Layer 11 of a small transformer language model trained on English Wikipedia (14 layers, counted from 0, width 64).
Take only the direct path to the model's output, skipping the later layers: a vector added to the residual stream pushes a token's score in proportion to its dot product with that token's output vector.

Output vectors of the tokens that the questions are about. A number n stands for n times 0.0048.
"wo": -211 -109 324 30 -125 159 -125 149 195 85 24 73 64 -227 -1 -54 -8 -95 -211 -59 136 130 99 70 211 -378 231 -148 -145 116 -48 160 -172 -52 119 -249 -21 -172 18 227 53 188 -71 -109 204 -144 311 26 -15 97 140 107 57 32 -221 -165 -63 -122 -158 -303 16 160 134 -164
"ad": -79 -47 -146 48 5 164 107 135 -92 104 65 -97 -58 11 -32 196 -159 -197 -5 42 131 165 81 -49 -94 131 -42 -17 26 37 36 47 -39 -39 161 131 -6 51 19 11 20 -162 21 -11 40 -24 18 36 -72 -77 156 -42 78 -53 -130 -176 -15 -103 157 -110 -101 -117 -36 -2
")": 8 -55 42 93 73 -70 -66 -24 115 -82 -27 74 16 -34 260 125 99 -51 -11 -340 102 62 -44 -197 96 81 -149 55 -179 -264 -126 -5 -99 -135 -36 -27 5 33 -199 -57 24 20 -118 50 239 2 186 50 -11 179 18 166 -110 138 -22 28 191 -154 30 -81 31 -49 25 107
"e": 28 -50 -82 87 28 20 124 16 -205 -40 -31 16 175 95 -79 191 -8 -48 20 -93 175 15 101 41 89 5 -309 85 73 96 -147 -86 -27 42 209 -234 46 5 26 -83 -121 -73 105 187 -40 82 53 5 137 -218 11 42 -195 31 -150 5 -139 64 -49 -138 64 51 -102 101
"oy": -15 111 -103 1 89 117 18 103 103 265 98 -98 109 -224 7 94 34 -100 93 -90 231 159 -24 -16 180 -116 -72 -38 -263 115 -95 267 -212 -58 142 53 -9 -145 2 118 -91 204 0 -89 -137 29 82 29 -79 69 -60 -11 80 235 -248 -199 -147 -135 -73 -210 -70 82 46 -134
" -": -70 -89 95 106 12 166 -112 91 127 19 -111 -109 -68 -139 69 -96 2 -92 52 -120 7 22 -24 52 142 -139 63 -69 -123 -185 14 -59 -88 23 -153 -28 -39 24 97 -6 -38 -30 -13 54 95 -126 154 38 -26 96 212 124 -21 71 -53 -93 57 27 -47 100 33 123 -28 29
"ee": -66 -41 -75 70 82 -4 176 95 81 62 -91 -113 55 -74 98 13 69 -250 -113 -44 302 8 -50 -100 215 -303 -115 49 -179 93 -266 -93 -243 176 130 -202 16 -107 125 -68 -176 -26 -25 196 99 -8 231 71 66 6 167 -13 -12 197 -200 -150 -157 142 23 29 214 50 -32 -8
";": -151 -131 94 -9 -14 -58 -39 -4 116 -27 -75 17 129 -148 130 -90 -60 -22 42 60 26 8 -286 -98 138 3 77 155 -53 -151 -200 166 -17 103 -4 85 7 31 -27 -56 -4 -86 -76 -21 -51 99 106 15 35 38 -41 -57 -20 37 -168 7 78 -27 121 64 168 20 40 53
"),": -136 36 65 42 48 -28 65 25 160 -84 1 -13 114 -9 353 116 113 -121 6 -353 189 88 -77 -78 192 10 -168 -1 -284 -340 -149 44 -170 -56 -63 -93 -24 131 -78 46 -95 19 -160 57 190 -110 168 101 -119 143 135 165 -43 181 -91 -101 186 -261 -18 -124 144 -22 107 29
"s.": -172 21 -128 -42 46 27 114 -128 215 -181 52 -129 188 -27 168 -204 52 57 69 -231 339 -4 3 43 204 34 -102 -66 -111 -55 -92 119 -15 116 80 278 -63 -289 32 28 -54 -46 -10 27 56 -70 180 -16 -122 -153 78 150 34 47 -100 -197 -40 -247 -14 -137 243 -20 127 34
"ect": -182 81 153 -138 -57 301 124 101 115 216 -238 -259 80 -64 2 80 157 -122 -186 -38 461 -42 119 237 237 87 -376 -62 -265 -6 -125 21 -177 13 67 -26 -17 -142 -23 -181 -83 346 -29 110 327 -110 2 108 -86 -2 124 100 28 78 -432 -58 -116 -180 -141 -86 -6 27 133 24
"ount": -221 2 -6 32 -184 -66 199 171 112 195 -76 -116 -14 68 36 -110 173 -42 -102 -250 309 125 4 82 -6 99 -16 -12 -314 45 -52 36 -107 -74 -113 -28 -30 10 50 131 -177 186 -158 -71 6 -13 190 120 -34 -32 -52 -76 -49 -75 -131 -209 -74 -44 164 147 162 115 134 32
"th": -70 50 79 172 163 103 -128 -36 79 1 63 84 -87 -130 103 61 -23 -130 50 29 390 19 -310 232 64 -159 -204 -82 31 -35 26 -92 -51 35 -127 78 -39 28 -32 -3 -37 -26 85 -183 163 -227 74 69 66 20 148 -44 183 -114 -100 -78 -117 -233 -42 203 -82 -20 111 -20
"ss": -77 -1 50 176 -32 10 137 173 243 -30 -78 26 36 -166 105 49 -1 63 45 35 143 141 87 24 56 -198 -160 160 -66 -133 16 -41 -126 1 35 -74 -62 -112 81 -54 -5 60 -87 -8 57 -253 274 -3 155 -167 50 -90 129 -190 -108 -376 -142 -259 -57 -58 155 199 168 73
"own": -172 -57 95 0 -51 338 72 -91 64 119 52 14 145 -241 -46 4 142 54 -435 -4 150 168 64 -33 158 -223 53 -244 -272 -14 -11 -95 -151 -75 89 111 -78 2 -32 42 -109 -27 -6 146 286 32 200 91 -186 59 367 -27 97 23 -99 -29 -31 -110 -218 -270 -33 95 14 124
" /": -69 -12 112 137 -38 132 -82 37 79 41 -124 14 71 -139 34 -120 -95 -56 29 -123 19 34 -85 -63 81 -131 180 119 -17 -37 -84 127 -121 -115 37 204 -69 97 -17 -189 -29 -31 -101 124 146 17 126 45 -24 128 5 102 -85 59 -215 -170 12 -178 -84 39 19 123 60 111
"---": -307 -23 208 98 -199 359 162 149 474 163 -206 -134 268 -356 231 -31 182 -176 -174 -115 132 345 -253 265 408 -276 -88 -65 -404 -64 -45 102 -249 -12 -13 -4 -167 -110 41 131 -286 205 -195 158 309 -61 212 140 -177 2 118 249 51 -64 -401 -283 -318 -327 42 -116 23 367 147 -45
" 199": -150 -69 42 -27 -53 108 -6 34 143 -7 -188 -106 49 62 -58 94 103 -125 -97 -82 -34 -29 62 -54 92 -123 -76 84 -106 44 -19 112 -193 -49 -48 102 -79 -5 23 142 28 -56 115 85 7 93 115 123 -1 112 14 147 4 -3 -146 -149 90 -110 -66 -211 67 166 156 -93
"ff": -1 -31 136 98 -212 -6 77 114 154 38 -15 77 -167 -144 123 62 -11 63 178 140 63 175 -83 152 54 -83 -250 52 -145 -36 -148 198 -314 -83 19 -120 -41 163 29 0 -137 106 53 -217 308 -96 -47 24 -67 -72 104 -113 61 -121 -91 -301 -54 -161 14 -208 177 84 203 278
"clud": 42 31 365 45 -65 143 21 -78 362 -58 -194 -162 277 -84 99 141 205 -221 -111 -36 69 382 -239 157 264 -354 -249 -6 -104 101 61 69 -257 -113 86 -58 -120 -41 -85 -65 43 137 -56 12 131 -47 150 92 -220 17 109 249 128 -190 -265 -375 -25 -250 29 -122 45 -1 183 5
"–": -140 78 155 -16 26 -30 -99 -98 -70 10 -101 10 46 -74 68 -1 -90 49 12 27 247 -56 83 8 49 -3 20 71 4 -147 2 172 -184 5 -119 -30 -38 5 28 20 29 -14 -86 43 77 -62 201 67 2 56 8 83 -99 7 -102 49 -103 -56 -30 -85 -84 -9 160 51
" |": -4 20 86 136 -65 -26 -85 3 66 84 -55 95 57 -174 -27 -58 -20 -124 -86 22 -85 -25 31 -109 -27 82 93 15 111 141 -84 40 -55 89 -98 92 15 -220 -73 -39 231 -50 -15 -15 213 153 -30 -47 117 -59 -120 41 -51 -102 -17 26 -184 88 48 53 -137 70 -76 122
"uc": -16 -4 31 242 -105 227 225 37 -100 43 -21 -42 -64 -246 43 108 -104 -42 -180 -204 116 117 156 -69 93 -61 -104 174 -265 -199 -53 38 -196 59 139 118 -3 -273 113 99 -94 207 3 -149 -57 -32 149 140 -172 -102 185 -19 46 -39 -65 -56 -27 -32 -16 107 31 148 16 3

Output weights of attention head 0. The head adds the sum of these rows, row i times number i of z. A number n stands for n times 0.0035.
o0: 70 -101 102 -165 -74 107 31 -64 -140 107 90 108 125 136 35 -74 -156 -116 0 178 9 -35 -186 145 -11 5 -62 48 103 -104 -35 -81 -10 -174 91 -298 -124 -86 132 93 -144 50 -125 -3 -36 5 -30 48 44 -46 -60 -116 -12 -133 -140 74 -300 247 141 -88 19 -78 -14 49
o1: 174 -53 -199 16 -13 288 108 -134 118 76 145 -151 -121 -185 -68 102 158 -4 54 -98 -31 169 -175 47 -41 55 -217 255 -129 150 30 -197 -46 -178 90 -41 -191 -46 -166 14 -92 196 -99 -94 26 5 59 76 65 41 -18 151 99 144 214 51 179 79 59 70 105 155 -12 -108
o2: 18 -72 84 21 -270 -35 126 97 25 91 -2 -42 -151 162 88 -19 113 -241 -8 -237 -30 56 95 118 -17 -92 153 -1 -85 -14 21 -150 49 -3 69 -63 100 58 -106 141 -186 125 108 -13 -66 77 -104 -43 -2 -33 215 187 79 -207 -54 9 -163 41 -22 302 -43 107 -110 48
o3: -26 85 -178 147 98 21 -44 212 51 62 -109 -117 -259 82 -170 -57 57 -87 25 -4 -23 -16 -8 18 -149 -241 -6 171 -5 55 96 -122 -170 -104 65 -66 -220 13 198 43 -39 160 -28 11 86 132 123 -29 83 175 -6 -91 -49 -65 20 -27 -73 -37 102 -32 76 30 -57 90
o4: 280 -65 -101 -160 -96 15 120 -126 -96 -79 -107 -66 101 -15 38 112 -145 -200 72 80 -133 -49 -50 -23 38 -225 -39 31 191 -19 -47 -213 -46 17 -111 -77 -89 68 -77 136 -84 -272 282 138 -7 168 122 -186 -77 -292 -72 71 33 -14 109 47 27 55 56 36 188 75 -251 2
o5: 101 -47 42 3 2 67 -100 -113 131 27 -59 7 57 -62 -205 -96 122 67 -121 197 20 387 9 -43 161 -105 -128 12 0 -107 185 197 -197 87 3 70 86 -34 -32 -35 -170 119 -66 16 -13 97 44 -58 9 3 14 -181 -119 123 -103 64 -5 7 -2 113 -133 76 -180 -17
o6: 150 195 -7 -160 -56 -78 142 132 -65 143 56 -82 85 72 -74 -68 108 -135 52 -132 -77 56 60 63 -111 10 -214 -32 -140 26 182 59 121 145 252 -73 55 -183 -173 119 -96 -9 229 -85 -140 14 -58 144 -128 214 22 46 181 -81 -62 -263 24 -158 71 -28 72 -12 -20 -63
o7: 4 -108 -13 168 166 114 85 137 -65 131 -146 15 -142 74 148 -233 117 -19 -92 72 -134 -160 -16 47 -64 153 -119 -38 99 -97 -44 -189 155 115 -16 -44 163 -202 -257 -134 32 -35 -27 -147 -56 -7 87 -36 27 -79 -139 -108 -215 -48 69 -214 113 -3 20 174 -24 220 19 75
o8: 49 147 90 78 67 -44 91 3 76 7 68 187 -46 85 -101 164 239 -42 -26 50 -115 -104 44 67 160 -241 -297 -24 181 -19 -106 -19 195 6 -61 22 -72 -172 227 143 -105 -6 30 125 225 118 -240 -38 95 30 -97 34 112 -22 59 -113 -195 -143 -241 -36 -151 123 27 -87
o9: -115 212 1 50 230 136 258 -274 44 -110 -34 -182 -10 74 -7 -282 -178 -32 261 143 0 20 151 -27 5 -122 -77 224 113 -16 265 314 -30 -116 37 -76 164 7 18 -186 -118 -99 12 112 163 -3 -14 -155 -38 -36 125 65 -156 -224 56 44 37 66 -132 -1 -78 108 107 -166
o10: -32 -13 -253 -93 -176 -174 42 -140 55 101 -13 208 -49 -119 92 -138 1 44 -81 -35 -69 -55 -170 -131 50 158 -67 100 -47 104 -113 71 -143 -48 68 -36 68 -115 -3 -179 142 72 153 115 270 134 -181 -55 -11 195 111 -26 43 -245 -153 -141 186 120 -14 301 25 170 -8 -85
o11: 219 -111 98 196 159 106 7 -10 -89 110 -108 -53 186 -97 39 3 18 -283 -96 91 58 -106 71 41 -76 -227 113 -62 102 -82 31 -75 15 -185 150 177 -39 118 18 144 -210 46 -101 -2 103 47 92 -94 -27 247 -11 127 -89 -34 -133 -218 210 43 -207 19 -124 -46 255 180
o12: -86 122 65 -140 -3 163 -109 -90 -148 83 -75 -107 -79 26 -92 11 -49 17 -206 231 9 -59 -84 152 40 -143 36 166 -135 80 107 -46 84 82 61 112 -34 59 -18 -144 5 312 -129 -204 -78 21 -87 45 -73 -128 162 -101 129 -105 130 3 74 35 -26 58 -10 -9 75 66
o13: 205 -29 62 -30 -19 -132 -13 93 -7 -76 -50 40 -4 52 40 -113 249 353 -73 215 -37 135 -75 -5 -210 -147 51 -82 136 -84 -146 91 228 -166 -49 -123 -175 -22 -170 202 19 -7 -78 -60 -130 290 -64 30 84 21 -241 29 145 -82 207 190 121 196 -130 -76 59 -234 -65 61
o14: 43 -117 49 279 13 -230 8 107 -121 163 118 6 36 72 -35 31 -127 -81 -41 124 -60 -105 -69 -126 -149 -121 -201 223 -204 -53 -143 73 -234 -20 -50 60 150 159 259 73 -269 81 69 -167 -138 -70 -169 108 48 -62 19 141 -90 111 -129 -133 21 -7 -24 145 127 116 58 -71
o15: 42 8 14 -144 75 148 -48 -294 64 -190 -18 26 11 -121 150 33 94 -46 -164 -50 254 11 1 -71 19 -71 32 -25 -28 6 -182 41 -115 401 -69 -247 42 158 71 -103 -78 137 -192 224 40 -152 -107 -47 99 82 -106 60 7 124 -3 -85 29 65 -362 -59 150 -6 20 -26
o16: 85 75 -8 -67 160 103 -40 180 -67 -80 89 118 78 175 6 -50 -158 -102 -37 222 98 112 -73 -84 78 -18 -25 -134 -195 126 -82 36 96 -133 -57 -8 -24 29 -273 -90 164 10 -109 -229 5 286 -46 0 -106 -15 124 172 -34 74 -233 90 -145 30 -22 -165 142 41 -90 18
o17: -204 -86 -96 -153 -104 -234 109 -31 -288 209 -6 -8 51 163 -131 -20 45 -6 -77 -102 186 120 54 -37 48 31 -70 26 74 -147 101 108 -21 18 251 -17 -140 106 -224 -143 105 173 60 72 -42 231 -149 109 65 -21 -296 33 55 -126 -9 52 115 -90 25 -79 -183 -60 192 -24
o18: 118 51 -177 -181 -49 174 250 -44 -39 -13 52 182 143 127 -107 -7 211 210 -39 -269 31 14 100 53 86 116 -12 180 -80 79 -137 -95 67 -52 44 13 183 -14 -208 -157 -137 134 -29 -136 77 102 169 37 157 -85 -58 -70 -105 -62 -472 -3 -59 -103 23 -189 -59 32 -43 18
o19: 169 -72 -201 58 118 130 54 -271 5 26 -40 80 -190 38 -101 -86 22 -44 259 -10 -168 35 -213 -32 187 -70 124 -130 58 286 40 9 -206 208 236 73 -179 -143 170 13 137 64 65 -41 -112 101 -109 64 145 -84 -27 226 -1 103 -167 -22 -162 -231 -60 -36 -213 -170 247 -183
o20: -191 -47 72 173 167 -20 44 -166 -13 -71 -165 135 33 9 -84 207 -10 26 -23 -125 -86 -73 -160 -56 120 -55 31 -24 37 -251 26 -60 37 33 88 -131 138 212 -24 32 -40 -6 12 157 -59 164 -17 -25 50 75 14 75 23 178 -29 -60 129 69 125 209 245 -338 -247 52
o21: 230 5 23 -257 -72 28 -42 251 -44 156 -27 13 44 -165 83 -144 214 -177 -28 98 -57 129 -75 136 -17 127 92 -38 -49 -17 72 104 -226 23 -160 -234 -5 98 14 27 25 -21 -44 -50 -256 35 164 64 258 156 -109 -8 3 -153 -121 107 -156 -202 101 159 146 26 156 131
o22: -2 20 84 0 -12 -9 127 -16 168 152 -160 34 147 79 -193 -398 -172 -94 118 260 -49 42 -225 5 8 -32 144 -24 32 63 -88 30 114 36 130 220 -97 -80 -184 57 -56 13 30 44 13 -4 -145 -69 75 79 -142 96 47 60 77 -238 -163 -23 11 -14 119 -80 -47 19
o23: 73 54 -90 191 -87 -120 -14 -170 -208 -175 -62 149 67 -13 -191 27 -8 -188 65 250 -8 54 158 -3 17 48 -147 54 121 149 -85 30 -22 -36 37 -92 151 113 -61 106 188 170 21 -17 25 57 30 24 148 -142 27 61 -170 -65 65 352 -182 28 -9 -7 -261 -173 -116 246
o24: -206 -213 107 -16 41 -200 249 23 3 -41 -2 -352 126 -48 -74 184 -102 25 -11 -91 26 1 -192 37 -220 -8 -101 126 100 335 -19 39 -42 0 219 47 243 153 66 33 108 -63 55 -67 111 56 -15 74 166 -290 0 -270 104 -70 -158 -19 -35 40 65 -116 152 -161 188 8
o25: -86 187 102 43 21 74 -13 37 96 124 58 -20 -175 50 -84 69 195 -127 -227 13 -121 198 -216 -31 -131 8 281 -102 -54 -20 -164 -255 -24 8 -91 64 171 96 -141 258 -2 61 -61 -63 70 -125 -158 63 -112 -82 -220 -185 34 -48 -44 119 100 240 134 -9 -204 7 35 -114
o26: -35 -79 164 -118 105 -139 -167 -93 159 -14 87 -143 -1 -105 113 -8 -5 -34 44 11 -79 49 23 16 -29 -112 153 111 -101 30 -195 230 131 15 -204 224 71 -115 48 -102 -116 66 -65 -95 -81 194 119 -342 185 -20 -33 224 8 33 -12 -77 -50 90 101 96 48 44 -9 194
o27: -38 17 51 135 -102 25 -23 -30 -42 -106 58 -127 -114 -165 39 -112 -6 58 17 -206 206 -173 -47 207 129 -147 -113 -9 27 -61 -3 -30 -18 52 94 145 129 -248 187 117 87 -65 -80 -52 57 334 -35 88 -149 -97 -163 -53 -64 -56 -18 20 -171 96 -43 33 138 -137 152 189
o28: 27 -2 90 -128 111 -45 221 131 -136 53 -146 74 87 46 -3 -184 48 -50 12 -109 122 74 140 -82 -9 -24 -195 -327 -127 -18 -37 -4 -45 -95 -9 -183 -74 44 228 74 27 135 135 -10 191 48 -198 -17 -102 -117 134 59 -102 101 96 66 -5 -72 279 -157 53 -24 -84 9
o29: -170 95 -26 -87 -163 47 -116 -95 15 -131 79 -207 139 240 -96 -167 -42 -24 13 -67 -52 33 130 -13 29 -99 5 -86 -45 -155 143 -54 79 -204 33 -83 141 -349 8 -100 15 105 -43 1 61 -49 45 119 283 -55 -58 295 -206 66 56 -5 102 -149 -27 -81 69 -14 172 77
o30: -46 19 138 -101 -126 -15 -16 60 41 -57 111 -208 37 131 93 187 -41 -177 -48 114 -151 -100 -145 -310 51 37 -70 57 50 139 185 115 205 93 -200 -129 -48 81 140 49 -152 -26 -68 -125 291 263 -55 22 -79 220 -221 88 -231 149 -131 92 -13 -134 103 94 -51 -86 -57 -69
o31: 148 54 130 82 11 49 -60 18 -142 223 -138 -72 -143 -38 -249 -37 -307 132 68 -46 150 -112 130 -93 -272 115 127 -64 123 30 254 17 -48 -225 -131 -179 7 34 133 -189 337 -163 15 -88 51 48 -136 69 164 170 -106 -8 155 122 -63 -37 -59 70 -212 -139 -65 -130 14 -207

Each question shows a token from some text and the vector z that the head gathered there. A number n stands for n times 0.011.

" |": -44 -52 -113 -52 33 36 -124 34 17 -30 85 71 -23 35 -19 -54 11 -121 -3 -55 49 39 -82 -2 50 8 24 73 -7 -10 -29 115
Which of these tokens does it push up most? " |"

" C": -124 -21 25 18 -125 -29 145 -19 -114 -15 36 -24 -63 32 45 28 -50 -140 121 -195 166 228 -165 -164 57 157 55 107 84 170 -182 72
Which of these tokens does it push up most? "ount"

"n": -12 55 -96 -87 -71 4 -110 -98 69 -33 139 15 -10 -49 38 38 -47 -201 -54 -45 -24 62 -135 -24 116 128 39 72 -38 -118 -76 20
Which two tokens does it push up most, strongest first? "th", "ff"

"ount": -44 -6 -72 -17 -22 -21 7 -10 92 -14 24 58 60 -69 -25 -14 55 -103 -24 0 110 84 -63 -39 89 19 52 25 40 51 -62 44
Which of these tokens does it push up most? "clud"

"ice": 33 -44 -43 -136 6 17 -85 -2 62 -28 83 99 29 -18 44 -61 -5 -87 50 4 11 34 -155 -65 -14 -10 32 96 16 34 -64 15
Pushed down most: "ad"

" per": -86 -13 -336 -110 74 -36 -171 -107 -6 13 -12 2 -32 78 22 -94 120 -145 116 144 149 -115 -156 259 295 134 -198 27 -348 114 69 158
Pushed down most: "---"

" M": -128 -47 32 51 -80 -59 10 12 -104 -58 6 -42 -11 -30 75 -20 12 -169 128 -108 135 192 25 -85 102 142 46 86 1 75 -67 68
Which of these tokens does it push up most? "ount"

"ated": 1 -65 -69 -70 -44 -10 -31 -20 22 -44 29 117 34 -44 35 -33 30 -131 10 -67 -8 24 -74 -34 17 -28 -11 46 13 35 -107 90
Pushed down most: "e"

"p": -32 34 -104 -4 26 -29 21 -31 65 -53 12 42 81 -47 -31 8 74 -111 -45 24 77 80 -41 -80 90 -8 -31 46 27 -21 -78 92
Which of these tokens does it push up most? "th"

"u": 27 -48 -43 -136 6 17 -83 3 60 -23 78 100 24 -15 53 -60 -9 -88 46 3 15 29 -153 -64 -6 -7 26 96 13 32 -66 18
Pushed down most: "ad"

" se": -8 -18 -108 -87 29 42 -65 -27 20 16 52 125 -29 -14 -26 -54 19 -121 30 -30 21 8 -101 -44 46 -71 4 100 7 56 -140 26
Which two tokens does it push up most, strongest first? "s.", "own"

"e": 22 33 -43 -55 17 18 -80 9 72 -32 44 87 -27 -102 -3 42 113 -52 66 2 95 17 -142 75 105 -73 -33 48 3 15 -53 7
Which of these tokens does it push up most? "e"

"\n": -29 -38 -100 -5 -38 15 -101 -15 1 -42 74 85 -10 -52 1 -49 33 -66 43 -17 127 60 -58 8 51 -14 10 82 -32 6 -46 48
Which of these tokens does it push up most? " /"

"%": -188 -213 -128 -49 162 -156 4 -60 154 -51 23 332 -116 76 173 -14 124 4 -247 203 -47 158 -220 -133 178 130 -14 41 -123 120 19 184
Which of these tokens does it push up most? " 199"

"is": -13 9 -76 -67 -21 32 -23 -46 19 -2 57 91 2 -26 66 -81 0 -119 -14 -44 -7 24 -160 -48 40 -79 -1 90 47 -16 -91 36
Which of these tokens does it push up most? "uc"

" was": 23 -12 -61 -61 -13 41 -16 -54 40 0 58 98 -2 -22 66 -64 6 -125 -7 -55 -23 30 -142 -54 59 -41 17 91 58 1 -90 28
Pushed down most: " |"

"j": -78 -102 -108 -47 0 -48 -88 -55 25 -37 1 141 -36 2 56 -48 66 -88 -54 -36 33 8 -152 -83 56 28 29 143 34 37 -58 71
Pushed down most: "---"

" R": -48 -78 -80 -47 3 -6 -6 -46 -8 -49 -5 115 26 1 41 -60 33 -92 23 1 41 47 -96 -32 17 -38 -21 65 33 -3 -102 136
Pushed down most: "---"

"ed": 39 -19 -50 -66 -5 48 -4 -64 47 0 65 100 -9 -20 60 -59 22 -120 1 -65 -28 41 -135 -52 73 -19 27 93 58 16 -88 21
Pushed down most: " |"

" had": -8 -14 -50 -43 -19 1 -1 -30 95 -9 34 54 48 -58 -14 1 62 -85 -5 -15 119 63 -34 -17 101 12 62 24 26 59 -53 34
Which of these tokens does it push up most? "clud"

"ine": -11 0 -72 -38 19 -19 0 22 113 -18 61 76 33 -45 -28 -20 57 -77 8 11 106 108 -58 -17 74 -2 30 10 73 47 -83 5
Which of these tokens does it push up most? "clud"

" S": 30 -48 -44 -136 5 16 -83 4 62 -24 74 96 22 -17 46 -59 -1 -96 46 1 9 33 -151 -61 -14 -13 31 95 14 39 -62 17
Pushed down most: "ad"

",": -32 -54 -75 -83 -48 -28 -47 -10 -3 -56 26 110 36 -52 30 -43 28 -119 6 -48 9 10 -75 -13 0 -64 -29 31 -2 19 -104 108
Pushed down most: "---"

"ir": -24 8 -134 -46 -30 57 -45 -88 4 -39 26 88 -4 -65 -9 -8 33 -118 7 -72 18 77 -98 -11 77 -15 20 85 43 22 -61 66
Which two tokens does it push up most, strongest first? "own", "wo"

" of": -20 3 -101 -49 -22 36 -20 -47 -14 -45 49 165 36 -87 19 -87 22 -127 -21 -103 7 45 -78 -64 38 -44 15 84 2 -13 -134 62
Pushed down most: "e"

"i": -72 -75 -151 -40 -7 11 -127 -96 29 1 7 90 -57 9 47 -33 44 -90 -29 -12 13 -6 -173 -25 118 38 20 73 -20 26 -33 132
Pushed down most: "---"

" he": -15 -39 -66 -50 -19 6 -58 -18 67 -19 57 87 26 -33 9 -22 50 -80 -8 -8 141 51 -84 -28 44 0 32 46 37 50 -28 37
Which of these tokens does it push up most? "),"

" th": -6 17 -40 -99 15 76 -38 -70 18 -34 64 71 28 -67 50 -81 -51 -138 -11 -37 -36 50 -116 -41 44 2 8 85 3 -15 -75 28
Which of these tokens does it push up most? "uc"

"0": -53 -101 -116 -60 32 15 -149 70 18 -56 116 77 -65 24 -25 -57 16 -126 -1 -30 60 63 -15 6 59 39 66 74 -21 -31 -7 116
Which two tokens does it push up most, strongest first? " |", ";"

"f": -8 -13 -66 -19 -4 5 -20 -14 73 12 46 87 38 -72 -12 -32 45 -105 7 -6 74 75 -79 -18 73 -13 65 34 34 52 -64 17
Which two tokens does it push up most, strongest first? "---", "clud"

"s": -16 -8 -72 -14 -8 -1 -17 -11 74 19 45 89 40 -74 -18 -30 50 -103 6 -3 84 78 -72 -16 74 -16 61 28 35 49 -69 20
Pushed down most: "ount"

"s.": -53 -67 -106 -37 -36 -1 -35 -24 79 2 -2 95 -40 -48 9 -20 95 -120 -4 -19 48 37 -84 -53 78 -6 52 78 27 66 -62 38
Pushed down most: "ount"

"ct": -10 21 -37 -99 18 75 -34 -77 25 -37 64 71 29 -71 52 -83 -55 -137 -12 -33 -37 49 -115 -43 41 0 13 81 6 -11 -73 26
Pushed down most: "e"

" for": -2 14 -43 -100 4 81 -32 -82 24 -44 57 70 33 -64 59 -79 -58 -132 -10 -49 -35 52 -118 -46 50 6 17 91 11 -16 -76 29
Which two tokens does it push up most, strongest first? "uc", "---"

" 20": -66 -82 -151 -53 21 5 -111 41 56 -53 103 108 -35 23 -17 -47 30 -95 -19 -25 32 71 -60 -47 55 15 23 28 -15 13 0 111
Pushed down most: "---"

"e,": -11 -26 -53 -51 -1 -3 -26 -22 67 -20 44 81 13 -75 1 -35 26 -107 14 -9 61 61 -117 -50 64 -4 45 58 33 56 -42 20
Which two tokens does it push up most, strongest first? "---", "),"

"od": -75 -26 -95 -60 -29 8 -37 -12 33 -22 61 80 -30 -36 6 -36 59 -106 43 -9 58 49 -69 -20 61 -47 21 99 -13 45 -61 37
Which of these tokens does it push up most? "s."

" ": -24 16 -78 -68 -23 28 -26 -43 13 -4 56 88 3 -27 65 -85 -2 -117 -17 -42 -1 23 -166 -47 33 -90 -6 90 45 -24 -90 38
Which of these tokens does it push up most? "uc"

"ou": -44 -20 -65 -23 -34 21 -87 -50 28 -20 71 88 47 -23 38 -57 17 -126 -6 15 35 -2 -127 -29 61 -19 -9 53 41 -20 -105 63
Pushed down most: "ount"

" 202": -32 -109 -108 -49 29 12 -142 86 25 -69 167 69 -63 31 -51 -60 24 -108 8 -18 70 82 -26 22 56 50 72 72 -36 -17 17 128
Which two tokens does it push up most, strongest first? " |", ";"